Layer 7 of a small transformer language model trained on English Wikipedia (10 layers, counted from 0, width 64).
In attention head 1, each number of a token's query is one row of weights dot the token's vector x plus its bias. The head spreads its attention over the tokens so far by the softmax of query dot key.

Query weights of the head. A number n stands for (n - 500) times 0.00069.
q0 (bias -0.017): 511,564,594,476,539,582,392,535,367,416,405,467,409,518,453,491,474,572,544,489,494,511,518,451,522,567,524,500,540,650,354,566,416,497,461,539,451,525,517,444,561,556,482,554,401,433,487,630,504,532,613,439,472,475,433,530,548,524,483,458,509,424,432,424
q1 (bias 0.043): 517,488,555,659,475,342,473,371,523,468,435,541,519,525,390,601,430,498,402,449,372,449,461,536,580,397,662,460,724,534,263,694,334,683,511,583,508,412,416,442,560,618,392,567,623,281,342,456,563,441,553,407,298,478,392,554,497,522,580,621,544,479,509,525
q2 (bias -0.153): 471,309,309,528,438,438,353,686,681,245,299,478,448,496,338,633,631,642,782,723,274,675,395,403,332,527,406,318,518,445,267,621,442,414,516,461,457,617,429,680,525,346,610,694,707,493,786,419,484,372,499,545,562,361,433,404,268,709,633,403,580,593,450,641
q3 (bias -0.275): 423,273,372,396,320,504,537,486,509,291,449,421,361,421,504,484,757,719,605,446,571,533,406,363,611,679,409,479,457,454,589,621,453,609,506,426,582,429,551,679,523,564,716,649,602,447,558,581,418,383,407,558,440,304,384,402,381,571,318,433,430,465,513,449
q4 (bias -0.003): 507,541,509,460,484,373,500,366,544,575,562,439,486,539,462,562,485,572,303,594,533,364,453,463,412,472,506,552,424,479,351,582,427,551,628,360,539,516,406,504,560,517,534,608,441,496,480,426,504,660,453,548,426,520,516,618,773,536,446,454,600,496,618,499
q5 (bias 0.102): 396,488,536,666,695,515,526,420,401,463,550,582,458,587,526,596,460,396,424,404,623,429,548,333,491,497,453,630,749,617,455,459,529,545,255,514,548,475,404,823,572,604,611,433,525,455,335,412,506,434,480,428,269,468,517,572,616,452,505,560,564,531,496,349
q6 (bias -0.195): 627,386,315,301,361,599,597,678,670,539,495,422,363,281,627,277,634,625,456,678,715,583,635,453,336,552,519,320,500,473,564,305,366,444,520,477,504,592,730,466,549,269,690,613,653,739,442,822,498,640,424,557,764,453,589,370,349,606,468,366,197,394,514,253
q7 (bias -0.713): 269,170,280,89,203,209,494,546,381,306,413,339,410,371,823,51,888,843,459,736,703,785,369,156,307,783,497,343,478,295,646,492,345,702,604,220,475,570,952,479,597,215,626,921,658,642,628,880,256,526,669,650,696,494,276,276,354,866,237,134,263,443,548,301
q8 (bias -0.028): 354,360,698,433,529,527,528,544,470,445,484,688,510,448,561,627,329,553,575,298,623,621,298,448,486,545,627,704,456,455,604,536,720,361,591,523,480,369,447,390,569,438,486,470,338,261,455,512,484,466,482,598,586,533,543,680,384,422,450,334,506,604,803,549
q9 (bias 0.049): 546,491,551,674,317,653,505,318,695,440,864,432,468,476,327,329,527,555,480,464,448,770,518,487,525,503,540,524,675,418,536,710,785,482,492,477,685,509,436,362,332,491,470,524,322,689,406,459,566,448,409,494,392,451,642,328,458,463,610,560,462,573,431,478
q10 (bias 0.028): 629,486,424,402,512,748,630,634,713,515,343,419,370,626,517,631,485,641,529,376,405,581,554,509,497,314,406,545,378,584,532,361,574,524,727,333,396,510,368,758,595,596,778,504,704,212,517,499,635,471,383,360,668,481,576,518,316,447,649,548,418,503,307,466
q11 (bias 0.030): 396,459,815,616,477,414,454,422,611,528,471,446,415,405,594,449,448,704,300,385,692,632,268,516,380,603,628,549,602,555,624,700,552,363,434,620,398,250,248,346,548,527,376,648,369,445,495,563,568,528,376,473,488,475,571,638,558,421,163,437,630,441,501,478
q12 (bias 0.052): 442,507,572,531,621,580,654,405,509,436,563,553,434,494,665,554,428,509,582,532,717,505,410,540,289,590,554,552,495,425,428,450,502,428,421,508,394,530,512,590,679,398,453,460,191,350,525,348,350,407,434,612,552,441,451,496,431,529,495,537,635,648,472,470
q13 (bias 0.039): 585,321,485,644,395,657,453,379,640,524,509,433,477,359,381,374,716,329,482,437,662,522,752,705,508,590,621,428,555,457,427,607,533,490,497,588,820,799,354,634,308,278,459,488,478,580,548,477,641,339,338,462,566,493,449,377,428,371,513,724,567,431,592,609
q14 (bias -0.035): 475,441,548,377,547,397,507,561,529,592,458,476,475,328,871,506,448,672,507,480,657,595,504,592,473,486,504,546,464,430,470,508,549,253,415,588,310,541,443,516,493,498,365,434,429,611,541,616,407,494,617,496,564,578,509,335,589,395,393,410,718,461,447,554
q15 (bias -0.027): 489,237,775,574,187,511,192,497,603,434,328,618,709,630,541,254,505,538,493,495,540,699,569,407,408,480,257,542,749,572,713,546,317,578,455,510,593,499,549,511,497,552,492,643,191,512,586,498,607,350,513,356,294,342,397,530,424,587,403,544,536,739,793,628
q16 (bias -0.028): 522,472,448,469,637,388,495,544,459,602,519,458,420,461,813,532,532,702,406,691,432,455,321,681,516,336,548,308,366,726,546,423,497,489,448,506,215,526,577,549,415,472,431,527,650,508,490,615,478,726,595,423,621,440,271,589,519,474,537,438,721,501,443,626
q17 (bias 0.023): 394,470,635,516,446,442,339,659,638,608,386,502,465,354,686,528,346,643,445,644,467,545,333,556,323,522,365,613,494,560,734,490,265,467,610,659,549,519,413,668,588,497,371,429,345,561,596,576,546,541,522,436,701,529,526,550,519,469,311,461,681,536,601,437
q18 (bias 0.079): 542,714,459,403,686,588,687,613,888,363,494,418,317,649,659,559,547,632,394,634,407,678,406,508,526,350,653,439,268,530,363,686,607,502,535,621,454,582,339,720,618,459,488,462,389,391,526,423,452,524,183,532,574,420,654,588,477,512,374,452,442,420,502,287
q19 (bias 0.057): 489,629,397,610,687,682,550,615,411,349,499,758,616,566,502,490,378,475,465,381,361,426,311,317,468,472,662,544,448,575,424,557,345,560,485,363,297,414,723,424,554,646,615,568,589,333,373,321,648,507,591,496,277,497,320,576,389,636,786,350,557,733,496,658
q20 (bias 0.153): 450,405,437,628,406,719,325,417,696,496,443,460,461,616,430,462,553,515,459,573,477,649,281,641,468,392,382,406,624,623,582,378,189,632,410,698,536,594,550,814,516,540,500,499,441,463,576,458,437,477,301,474,425,242,474,444,463,584,421,656,492,314,446,567
q21 (bias -0.018): 613,431,452,506,449,622,356,533,599,495,260,272,600,341,527,492,446,572,557,726,315,784,652,744,188,297,436,433,511,448,627,474,243,583,743,447,518,536,310,720,583,329,609,388,525,978,511,421,530,471,545,285,733,385,329,402,234,371,613,528,463,237,336,716
q22 (bias 0.039): 405,396,513,340,713,607,574,380,443,471,431,689,574,582,710,391,380,412,548,748,639,761,343,441,508,616,529,408,667,560,581,510,309,595,498,517,474,407,745,664,558,444,379,417,389,585,468,535,215,608,456,688,405,381,400,496,408,544,608,413,701,423,557,409
q23 (bias -0.071): 475,416,725,504,224,504,387,631,279,520,494,595,593,548,498,495,505,471,645,395,486,701,554,531,541,585,305,311,565,313,720,375,523,601,620,311,697,524,568,447,376,660,505,513,694,607,406,481,579,390,763,307,525,631,607,373,607,391,480,539,363,486,569,476
q24 (bias -0.000): 475,481,197,422,705,477,619,368,558,406,432,380,582,493,491,653,542,622,464,660,568,375,477,600,582,478,589,456,485,634,410,674,332,575,428,771,459,763,511,669,377,345,553,566,607,193,487,485,413,459,229,489,404,605,412,406,556,612,282,537,615,357,587,325
q25 (bias -0.004): 485,549,461,492,680,512,550,627,552,345,627,495,505,664,658,384,422,657,308,677,558,663,356,486,482,451,633,541,446,618,610,448,346,441,443,588,349,486,556,502,516,397,460,583,203,407,490,508,296,758,441,438,438,534,420,486,458,543,325,392,566,502,606,328
q26 (bias 0.029): 454,673,397,578,588,650,610,358,764,480,894,402,265,504,483,332,503,593,481,482,774,355,384,319,463,405,726,566,555,451,219,654,672,470,463,622,412,402,221,266,505,379,466,639,591,564,341,355,524,411,341,686,464,415,396,459,346,426,721,591,505,644,218,497
q27 (bias -0.016): 364,593,467,510,489,550,368,676,450,509,514,460,195,612,391,686,375,543,585,527,298,321,347,286,511,424,540,619,400,451,549,416,634,638,567,467,339,268,705,278,735,774,744,390,760,180,628,439,676,440,789,621,412,577,572,739,476,635,590,332,242,525,495,635
q28 (bias -0.006): 349,476,492,407,680,305,543,447,490,422,554,226,491,702,361,628,527,433,519,702,652,493,475,344,436,595,479,594,400,599,426,742,429,766,381,566,423,752,541,448,685,570,516,666,473,178,417,550,302,475,407,558,436,878,658,486,640,638,324,275,379,431,373,398
q29 (bias -0.050): 553,409,509,608,425,552,619,465,570,556,555,61,300,436,496,386,583,672,386,484,740,361,469,299,201,497,434,708,512,707,432,698,533,703,434,482,337,557,431,607,616,589,595,422,594,361,476,515,549,492,310,395,555,673,435,567,426,458,450,455,540,455,197,557
q30 (bias -0.068): 643,471,426,298,636,404,531,770,318,415,243,444,663,244,656,720,587,583,595,542,497,575,465,472,528,423,467,560,286,599,383,402,456,198,566,482,552,692,488,579,499,385,610,321,737,841,333,834,466,573,502,189,809,554,420,612,431,576,604,389,574,353,384,418
q31 (bias 0.075): 494,523,461,456,526,714,725,639,624,505,254,524,535,223,769,547,428,787,507,381,642,376,398,791,420,366,444,640,381,507,570,517,490,235,470,593,520,428,424,568,410,449,279,367,460,477,591,582,600,446,528,447,456,243,257,527,437,439,378,512,605,584,413,498

Each question shows a short text with each token's key, already scaled and adjusted for position as the last token sees it. A number n stands for (n - 500) times 0.0032.

Then comes the last token's vector x. A number n stands for (n - 500) times 0.012.

0 "illa": 529,498,502,253,522,510,426,569,529,471,527,409,493,373,474,439,488,439,444,583,398,427,584,558,405,457,516,622,506,452,570,454
1 " training": 488,517,412,274,508,538,447,566,458,507,562,370,480,492,483,462,540,429,401,565,497,502,511,520,419,411,528,567,430,486,568,537
2 " at": 504,504,408,202,470,571,408,518,525,478,591,441,507,453,455,468,508,445,486,550,536,528,510,468,420,459,544,527,476,506,480,533
3 " Pa": 498,507,528,206,476,480,365,524,505,502,594,500,564,450,521,530,478,545,507,538,533,552,527,540,471,536,506,495,523,567,452,482
4 "les": 493,534,501,299,488,542,398,566,489,431,609,499,497,348,457,475,513,442,504,558,500,428,518,495,470,482,497,617,617,583,496,468
5 "tin": 535,499,508,261,491,532,408,588,490,465,593,452,488,337,478,483,530,477,449,585,453,487,521,535,422,436,495,614,538,531,505,494
x: 512,526,330,555,738,560,573,589,178,398,633,606,413,531,461,560,136,528,517,338,615,393,528,374,566,337,397,519,509,526,496,492,501,567,451,627,587,505,524,451,447,613,585,365,562,332,407,626,642,587,636,369,468,674,561,531,480,384,611,487,515,434,563,459
Which two tokens does the last token look at most, in order? 0 "illa", 4 "les"

0 "|": 520,485,426,194,481,566,368,577,489,447,586,538,512,459,520,449,548,519,607,530,577,520,554,383,627,582,541,476,608,617,529,560
1 " Rob": 518,504,490,276,471,475,315,564,566,471,543,510,563,456,499,556,508,526,569,521,541,544,557,468,513,554,489,461,592,551,473,525
2 "bi": 483,453,508,275,528,456,378,592,527,452,528,446,578,398,511,477,509,475,511,524,467,466,588,486,502,501,503,550,583,545,539,466
3 "e": 474,529,521,284,498,485,391,620,530,421,584,489,522,366,509,428,544,483,595,517,495,464,561,470,513,541,539,570,627,559,536,484
4 " Gordon": 479,530,510,259,491,497,319,594,526,391,509,475,512,331,477,470,567,510,506,554,496,407,592,466,503,549,497,589,605,508,539,518
5 " (": 500,460,534,153,501,479,281,569,559,373,422,515,539,392,516,483,549,511,494,589,485,443,569,459,501,559,470,548,628,461,518,498
x: 569,365,461,519,702,600,565,478,576,546,485,465,413,500,441,510,392,235,383,539,554,451,409,566,441,413,601,643,346,624,541,584,217,581,491,735,592,741,449,565,523,604,415,423,422,350,588,352,454,322,401,495,472,397,316,537,604,482,666,520,483,542,556,707
To which token does the last token give the most attention? 0 "|"

0 " |": 489,560,440,191,501,526,394,568,474,441,568,421,422,434,543,457,545,451,409,530,436,573,520,558,415,449,439,527,411,453,564,524
1 " ": 460,568,482,226,487,498,401,606,463,469,551,448,428,458,596,484,510,516,412,425,427,655,470,605,414,437,449,512,442,497,634,499
2 "2": 494,582,472,244,495,535,439,637,425,512,521,408,402,520,537,503,470,438,454,412,496,619,462,586,443,425,467,508,496,493,619,429
3 " |": 518,553,479,274,506,548,384,594,426,576,462,503,414,562,507,583,461,417,372,448,496,559,493,597,442,434,483,409,461,493,451,416
4 " ": 526,558,486,224,506,520,366,606,428,554,442,498,428,533,579,582,465,505,360,386,474,605,482,636,415,437,462,443,465,500,520,431
5 "7": 506,574,469,276,495,593,383,645,419,503,491,407,377,485,515,553,483,428,424,462,456,565,497,624,445,463,431,488,507,427,569,404
x: 496,456,656,507,451,483,531,459,563,589,625,487,402,495,375,464,419,347,371,342,659,517,742,410,609,422,465,450,609,456,582,448,666,460,394,533,669,589,139,422,328,720,506,561,354,609,342,442,651,490,547,494,549,671,570,430,528,237,575,515,510,526,524,418
To which token does the last token give the most attention? 3 " |"

0 " ": 460,516,547,262,537,501,378,589,493,549,479,396,473,526,442,581,373,450,382,439,461,641,499,637,417,416,452,510,508,431,523,383
1 "ble": 492,538,577,348,488,485,433,599,494,533,527,403,485,487,423,525,444,446,435,498,522,575,553,573,414,457,486,514,509,429,487,383
2 "nd": 472,496,511,300,499,523,427,615,501,530,530,375,472,459,435,529,434,434,389,530,487,546,614,590,448,444,488,528,457,438,533,444
3 "s": 473,519,464,293,480,552,408,578,467,498,480,379,443,436,432,478,479,401,422,545,439,479,576,596,405,455,507,581,514,411,523,426
4 " Colombia": 449,503,523,296,484,538,409,568,495,496,453,380,450,433,436,444,467,419,393,541,384,444,520,568,389,390,522,646,555,445,486,377
5 "n": 534,483,446,258,459,535,389,592,481,496,447,415,482,451,482,432,514,402,368,565,395,413,560,590,409,425,565,547,485,471,508,457
x: 475,609,330,692,506,441,519,506,375,468,564,722,366,438,461,588,265,322,533,508,562,343,435,650,706,448,474,533,570,405,512,482,577,660,489,471,671,510,542,269,449,569,527,282,400,391,415,588,666,368,516,352,469,610,563,714,534,481,701,393,573,428,429,470
To which token does the last token give the most attention? 4 " Colombia"

0 " also": 531,497,347,230,534,601,465,547,439,508,481,353,443,542,488,478,544,450,395,524,505,516,558,528,458,426,535,503,419,434,568,584
1 " depict": 504,512,383,214,521,583,384,523,480,436,521,412,488,473,438,453,546,464,461,647,529,481,528,455,483,513,533,562,429,506,552,588
2 "ing": 479,522,426,243,488,555,459,571,477,441,596,356,464,446,419,463,510,444,486,601,560,529,551,476,457,487,535,585,448,451,563,537
3 " a": 512,522,412,239,467,575,416,584,502,451,585,382,452,439,435,487,488,477,494,572,532,588,528,562,459,494,505,571,488,474,583,522
4 " love": 506,486,425,187,518,545,386,549,486,496,559,435,529,478,459,433,532,491,508,583,562,561,588,433,500,514,591,538,455,483,513,517
5 " story": 499,496,401,235,490,567,389,573,448,484,517,408,501,515,427,487,481,444,433,553,578,491,505,496,478,466,587,551,441,471,540,513
x: 600,794,316,633,505,559,432,509,457,577,466,294,642,350,408,371,305,461,605,304,475,358,613,617,664,428,491,637,417,591,529,523,552,432,469,701,547,470,275,351,434,484,464,417,652,473,400,406,733,463,507,532,426,549,508,556,415,633,564,548,466,537,363,584
To which token does the last token give the most attention? 1 " depict"

0 " Q": 563,525,391,142,530,577,321,531,473,513,440,405,454,485,448,484,462,425,408,479,402,472,505,615,457,440,485,578,525,424,481,414
1 "om": 509,478,519,293,546,506,361,570,503,566,392,415,492,456,398,511,416,437,416,516,410,484,598,605,429,491,525,569,541,393,420,375
2 " Semi": 479,438,527,239,468,469,351,554,467,513,429,379,533,433,394,460,448,506,419,569,437,562,611,554,434,494,509,552,577,484,519,383
3 "n": 463,478,459,252,467,471,405,602,474,496,440,449,505,465,494,399,535,470,479,510,468,497,656,540,478,510,545,505,525,465,540,438
4 "ary": 512,501,467,281,438,497,435,587,468,497,519,340,472,428,431,460,499,445,433,561,467,473,630,567,453,468,505,609,533,421,518,419
5 " and": 547,513,446,296,498,539,438,541,513,491,494,352,508,450,423,528,463,444,496,577,488,492,610,510,443,519,497,552,516,418,519,503
x: 515,605,505,755,455,492,528,540,559,450,481,635,366,508,452,625,170,418,555,232,419,633,452,652,487,187,462,336,560,504,409,457,445,378,531,488,496,490,632,467,496,524,638,528,531,554,636,362,626,470,602,490,489,417,501,765,478,434,503,573,535,516,472,521
To which token does the last token give the most attention? 0 " Q"

0 " Joe": 537,515,504,301,492,525,344,605,543,415,471,392,507,358,450,538,517,472,401,592,436,432,539,554,434,476,444,616,525,374,470,464
1 " Sch": 479,480,624,340,481,508,331,580,558,401,492,462,550,398,453,590,521,518,432,555,478,489,542,525,496,519,415,529,582,446,511,508
2 "ar": 461,489,551,325,525,495,380,608,557,459,474,437,501,349,426,542,508,493,483,608,463,433,607,535,481,584,490,600,603,452,470,439
3 "f": 446,490,546,312,455,449,362,596,535,429,423,417,475,405,455,569,511,537,440,551,458,447,595,580,469,557,441,554,538,385,525,479
4 " (": 512,452,593,198,469,476,317,553,549,393,383,444,509,392,451,503,493,477,398,622,432,424,561,547,458,508,459,609,607,376,475,416
5 "For": 522,504,497,327,517,470,372,554,500,453,485,394,556,497,384,606,452,481,508,579,606,541,601,491,501,561,513,484,567,451,420,422
x: 512,662,528,735,445,634,344,610,501,524,466,424,467,543,427,552,428,254,360,426,382,635,422,397,455,419,585,401,499,711,494,568,405,546,388,651,331,528,525,609,345,556,594,618,487,356,388,286,564,390,401,488,630,498,584,697,373,721,600,541,466,403,557,592
To which token does the last token give the most attention? 5 "For"

0 "0": 558,534,505,374,494,513,369,617,465,548,361,448,453,508,483,562,480,396,343,511,408,383,537,589,454,426,525,530,518,456,410,364
1 " |": 500,562,510,257,502,515,371,572,486,516,469,464,435,469,529,519,489,420,341,509,404,505,521,604,396,435,465,497,418,440,470,458
2 " ": 487,566,527,285,490,501,388,610,472,495,487,455,427,458,575,539,487,498,329,439,404,580,490,648,397,411,434,527,445,473,543,453
3 "2": 496,582,506,305,481,536,461,651,426,535,496,392,396,531,514,537,446,435,408,420,501,613,484,616,441,404,455,519,480,467,580,405
4 "9": 481,556,474,317,490,575,415,640,395,559,459,450,402,540,515,521,486,404,389,471,461,533,458,603,461,453,511,474,499,482,500,378
5 " |": 492,549,522,318,496,546,385,597,461,573,441,511,417,540,498,595,448,410,335,468,455,505,492,627,426,417,480,452,464,483,417,397
x: 618,502,650,448,347,554,499,459,473,782,541,471,389,551,453,382,307,352,388,331,520,474,608,548,591,526,413,500,617,589,659,323,556,671,440,380,597,404,420,438,347,650,549,405,620,624,324,577,606,578,452,442,532,561,537,495,627,295,475,568,520,367,507,447
To which token does the last token give the most attention? 5 " |"

0 "ling": 529,544,392,289,519,554,433,586,447,495,522,347,438,425,442,442,544,385,409,589,421,463,519,546,382,429,541,600,459,424,516,455
1 " Club": 513,544,479,262,528,519,393,536,486,442,537,389,487,396,452,434,489,399,373,552,449,435,545,569,404,394,493,647,482,458,503,449
2 ",": 465,513,516,300,513,559,411,571,489,442,534,319,462,388,428,485,467,415,348,600,417,444,517,576,394,381,449,632,516,421,533,483
3 " Co": 495,501,594,321,491,481,360,536,506,453,558,441,554,465,481,525,488,515,431,544,503,512,485,560,477,472,507,543,540,564,482,486
4 "pper": 508,513,527,261,476,509,351,573,523,470,527,447,501,364,433,463,491,484,375,552,459,451,570,573,371,430,499,625,544,489,465,447
5 " Cliff": 528,517,573,301,481,515,339,572,487,408,505,379,524,352,405,461,485,449,387,583,486,409,562,543,471,457,464,618,607,456,452,426
x: 489,711,263,525,769,633,527,501,331,539,510,325,489,424,491,518,396,89,498,505,499,623,467,517,551,421,523,767,470,473,333,368,402,581,476,574,594,469,545,419,484,761,446,487,642,310,364,439,585,571,438,629,510,562,397,540,598,534,535,520,489,484,588,487
Which token does the last token look at most, and with what share of its attention? 1 " Club", with about 30%

0 " Cur": 482,478,608,262,515,476,393,527,523,437,546,515,526,388,477,483,486,539,482,574,489,495,581,503,461,552,486,549,557,523,498,455
1 "rie": 508,501,552,259,540,456,408,559,556,411,511,445,495,369,487,423,494,460,503,584,428,410,585,533,427,513,522,625,550,445,548,448
2 " (": 469,460,572,198,492,469,335,528,548,383,439,463,514,421,478,462,492,480,437,595,457,449,560,538,472,512,465,591,603,438,540,442
3 "Port": 512,521,608,319,507,473,364,537,524,436,522,503,560,472,433,561,483,468,519,561,629,465,632,449,562,532,495,514,564,556,438,480
4 " Arthur": 488,535,604,343,467,496,354,567,535,399,483,451,505,373,401,540,508,476,489,613,542,391,626,491,515,526,479,613,652,476,423,429
5 ")": 504,503,487,250,471,499,361,562,498,389,477,450,460,387,497,552,592,498,429,606,474,419,581,507,450,494,412,594,534,429,529,500
x: 531,359,437,554,683,497,515,473,537,629,586,433,605,433,483,535,229,376,501,383,433,504,536,409,534,391,558,583,361,525,549,390,376,528,488,640,605,414,594,371,407,609,328,222,453,505,601,527,604,468,694,396,591,487,363,826,570,361,500,561,650,522,488,600
To which token does the last token give the most attention? 5 ")"

0 " ": 460,516,547,262,537,501,378,589,493,549,479,396,473,526,442,581,373,450,382,439,461,641,499,637,417,416,452,510,508,431,523,383
1 "7": 489,569,532,371,529,536,404,643,422,562,438,375,388,517,409,623,402,408,420,478,489,536,530,645,450,453,435,513,580,404,480,319
2 "2": 461,547,533,362,535,527,413,633,455,604,399,435,423,528,462,638,404,417,396,434,479,474,516,650,420,435,470,509,561,424,439,336
3 " |": 502,563,560,316,502,523,372,583,491,537,440,495,416,490,494,587,452,413,336,488,434,492,519,640,411,435,439,481,467,434,430,404
4 " ": 529,564,551,288,504,517,384,617,465,510,452,466,405,476,535,590,453,492,314,434,441,584,496,680,396,414,420,515,469,455,507,419
5 "5": 511,583,517,322,510,573,421,652,424,509,483,399,363,503,478,580,443,438,417,447,503,603,512,639,464,434,410,506,507,443,558,398
x: 520,482,587,563,410,480,494,443,549,537,621,390,456,457,364,426,402,390,450,392,621,613,761,478,499,458,475,434,621,383,635,466,562,472,431,509,709,603,208,470,379,622,599,643,368,623,319,425,662,479,508,489,542,668,564,404,597,145,507,585,511,469,511,425
Which two tokens does the last token look at most, in order? 2 "2", 0 " "

0 "tin": 514,462,527,292,561,519,424,575,479,476,468,366,449,417,466,500,509,498,334,567,378,499,548,630,389,387,434,597,490,425,533,477
1 " Mont": 470,504,555,314,514,526,376,548,565,427,564,466,515,349,433,573,455,509,425,570,450,459,516,598,441,484,376,618,589,464,463,485
2 "p": 453,459,497,316,513,491,390,559,513,453,488,390,501,404,413,468,430,494,450,549,438,465,580,589,480,494,449,574,566,446,532,474
3 "elli": 470,489,554,338,480,526,430,569,541,449,473,448,479,367,435,483,459,458,445,581,402,385,578,584,438,455,491,642,617,470,464,431
4 "er": 497,461,538,310,448,516,428,576,534,438,480,403,462,349,431,464,490,439,415,604,389,405,609,587,434,472,481,644,589,430,537,438
5 " (": 534,444,578,184,513,476,332,526,543,398,416,452,526,425,483,472,493,483,414,605,447,451,571,542,470,499,466,573,599,407,492,449
x: 494,376,431,514,646,543,559,417,608,465,503,440,381,409,376,577,358,74,438,591,507,348,457,507,459,395,648,526,453,622,575,569,296,638,583,587,567,834,493,471,598,578,494,449,425,416,585,399,563,368,352,495,516,479,379,526,625,477,584,548,464,471,620,683
To which token does the last token give the most attention? 5 " ("

0 " the": 502,536,439,227,515,525,387,535,524,492,537,456,508,444,434,454,487,461,546,591,553,509,584,491,491,538,559,553,528,469,457,496
1 " Latin": 485,522,379,282,516,567,426,551,460,504,511,410,521,495,411,454,481,424,537,583,541,493,567,465,531,504,617,523,483,468,456,510
2 " Pop": 493,480,425,258,505,546,402,527,459,498,498,422,561,474,403,452,481,409,479,612,480,431,537,453,480,487,662,572,487,480,465,453
3 " Air": 465,508,460,232,514,545,345,567,496,455,538,417,508,436,466,378,551,428,509,592,472,479,548,446,489,475,596,591,541,504,519,486
4 "play": 469,486,447,208,459,566,389,559,466,468,461,426,496,460,428,371,532,385,471,570,466,404,553,473,496,508,612,597,540,458,503,449
5 " chart": 492,505,423,254,485,574,373,564,428,479,471,433,528,501,433,444,561,403,433,588,519,462,516,458,496,484,585,572,467,494,470,478
x: 521,678,314,632,397,655,577,443,273,639,319,366,522,488,392,378,474,400,502,352,481,338,628,522,779,427,610,680,507,538,371,570,428,435,477,492,515,324,411,392,611,621,404,385,465,625,449,461,727,563,567,424,428,576,548,491,618,507,567,686,415,441,421,592
Which two tokens does the last token look at most, in order? 2 " Pop", 5 " chart"

0 " a": 483,556,414,240,538,562,391,577,514,470,538,423,507,443,450,473,482,465,553,535,545,541,593,533,491,529,536,521,546,451,529,485
1 " modern": 465,547,349,277,505,573,422,569,463,502,537,375,502,506,395,460,496,425,488,569,560,522,572,487,510,470,586,535,468,499,528,532
2 " pop": 487,517,362,253,481,582,401,579,460,494,538,381,507,486,414,419,457,430,464,520,501,526,528,528,454,425,580,553,455,464,576,497
3 " take": 508,527,355,180,506,580,388,550,459,497,556,442,459,461,431,516,515,486,451,551,523,566,501,502,406,482,539,524,445,503,526,513
4 " on": 507,529,355,195,498,582,377,540,514,484,591,436,493,461,432,544,465,457,533,585,574,566,481,481,434,506,545,544,438,493,524,534
5 " the": 510,560,426,282,508,564,403,556,526,489,587,419,482,448,405,475,466,460,530,569,572,549,548,512,484,496,528,584,470,465,501,504
x: 626,909,385,685,444,617,424,468,518,577,484,429,455,475,531,414,267,512,454,511,579,558,462,511,394,113,491,502,532,386,478,460,477,556,461,507,496,465,397,410,623,531,564,621,512,471,614,417,678,567,538,500,421,552,540,647,408,406,477,624,479,504,455,425
Which token does the last token look at most, and with what share of its attention? 4 " on", with about 50%

0 "\n": 496,477,212,44,519,588,362,514,436,454,544,447,452,478,579,461,625,524,518,526,469,592,485,472,468,512,522,425,465,500,635,610
1 "\n": 482,468,214,44,507,586,359,513,436,454,544,447,452,478,579,461,625,524,518,526,469,592,485,472,468,512,522,425,465,500,635,610
2 "Commercial": 499,537,347,213,473,542,380,547,482,480,617,429,535,497,518,414,580,498,562,547,561,592,556,395,494,517,586,481,395,477,534,636
3 "ly": 482,486,310,243,475,588,437,572,435,500,585,398,449,468,520,436,559,463,530,549,460,532,471,503,467,497,588,501,460,481,539,565
4 ",": 497,450,328,178,493,592,398,556,443,479,555,368,476,453,501,433,558,470,508,561,483,556,514,436,458,497,536,510,440,437,604,609
5 " the": 518,507,393,205,519,546,360,532,545,499,547,409,512,472,449,470,486,489,503,565,545,538,559,493,465,496,520,545,422,407,488,582
x: 635,867,438,703,560,600,451,418,526,584,424,517,303,369,487,469,225,481,553,474,543,565,407,507,510,200,504,469,400,451,501,424,465,561,481,445,484,398,381,573,517,473,490,525,554,437,633,349,654,666,528,639,408,491,512,523,380,468,635,606,542,601,464,494
Which token does the last token look at most, and with what share of its attention? 2 "Commercial", with about 50%

0 " Bla": 538,452,492,229,535,539,357,562,565,456,504,482,529,357,475,582,519,525,479,635,470,402,598,550,475,569,474,572,579,440,443,476
1 "ir": 513,452,516,250,547,499,365,609,576,461,460,483,520,346,484,526,535,495,466,623,456,372,664,523,468,574,497,600,561,417,500,461
2 ".": 469,503,459,207,527,487,342,560,523,441,339,421,494,474,512,546,534,488,436,566,421,418,589,514,471,564,474,517,484,329,535,531
3 " Ben": 489,502,550,193,472,444,284,560,575,435,431,480,533,402,514,552,539,547,455,570,509,482,657,550,431,547,439,512,480,417,538,542
4 "avi": 483,484,574,259,476,431,378,562,547,482,464,471,534,385,471,537,440,510,452,562,438,390,612,536,439,497,467,575,566,490,459,444
5 "des": 531,500,499,285,490,506,437,544,520,420,494,415,476,383,488,428,519,453,459,554,427,436,578,537,436,477,472,584,522,419,570,507
x: 604,659,444,469,585,477,481,499,400,457,557,689,644,421,552,679,107,468,659,381,600,466,464,414,604,299,624,522,520,396,434,474,522,434,485,507,532,501,657,335,520,566,460,253,449,520,407,532,636,477,529,328,599,452,449,757,479,412,551,549,510,450,560,533
To which token does the last token give the most attention? 2 "."

0 "9": 579,512,499,326,509,518,363,598,470,522,314,437,446,484,463,545,491,403,318,555,383,341,543,606,447,475,523,562,528,414,418,359
1 "7": 532,521,468,318,577,538,349,604,473,527,323,427,424,468,457,573,496,415,350,560,389,327,558,608,438,476,505,571,544,393,402,368
2 "9": 455,517,501,321,563,530,363,599,473,528,310,443,434,480,464,561,487,410,323,555,383,335,550,617,428,469,518,566,531,398,406,361
3 "–": 468,488,552,274,452,451,342,526,550,494,348,489,516,515,472,562,418,482,344,527,424,369,506,600,414,459,510,561,539,453,428,460
4 "1": 517,514,525,389,438,456,433,621,490,433,397,356,465,457,463,495,521,423,358,542,454,433,575,589,502,466,452,602,539,393,469,366
5 "9": 565,545,588,389,508,489,447,599,455,432,374,405,449,501,450,488,524,466,367,548,478,423,550,560,540,512,477,557,557,424,448,399
x: 593,459,562,584,372,468,526,203,425,539,647,377,350,468,394,479,627,221,328,520,473,639,393,599,606,531,607,575,634,498,517,454,324,345,372,496,505,455,502,460,550,550,424,425,544,579,386,757,636,480,432,682,568,628,473,640,532,440,443,673,601,338,568,534
To which token does the last token give the most attention? 2 "9"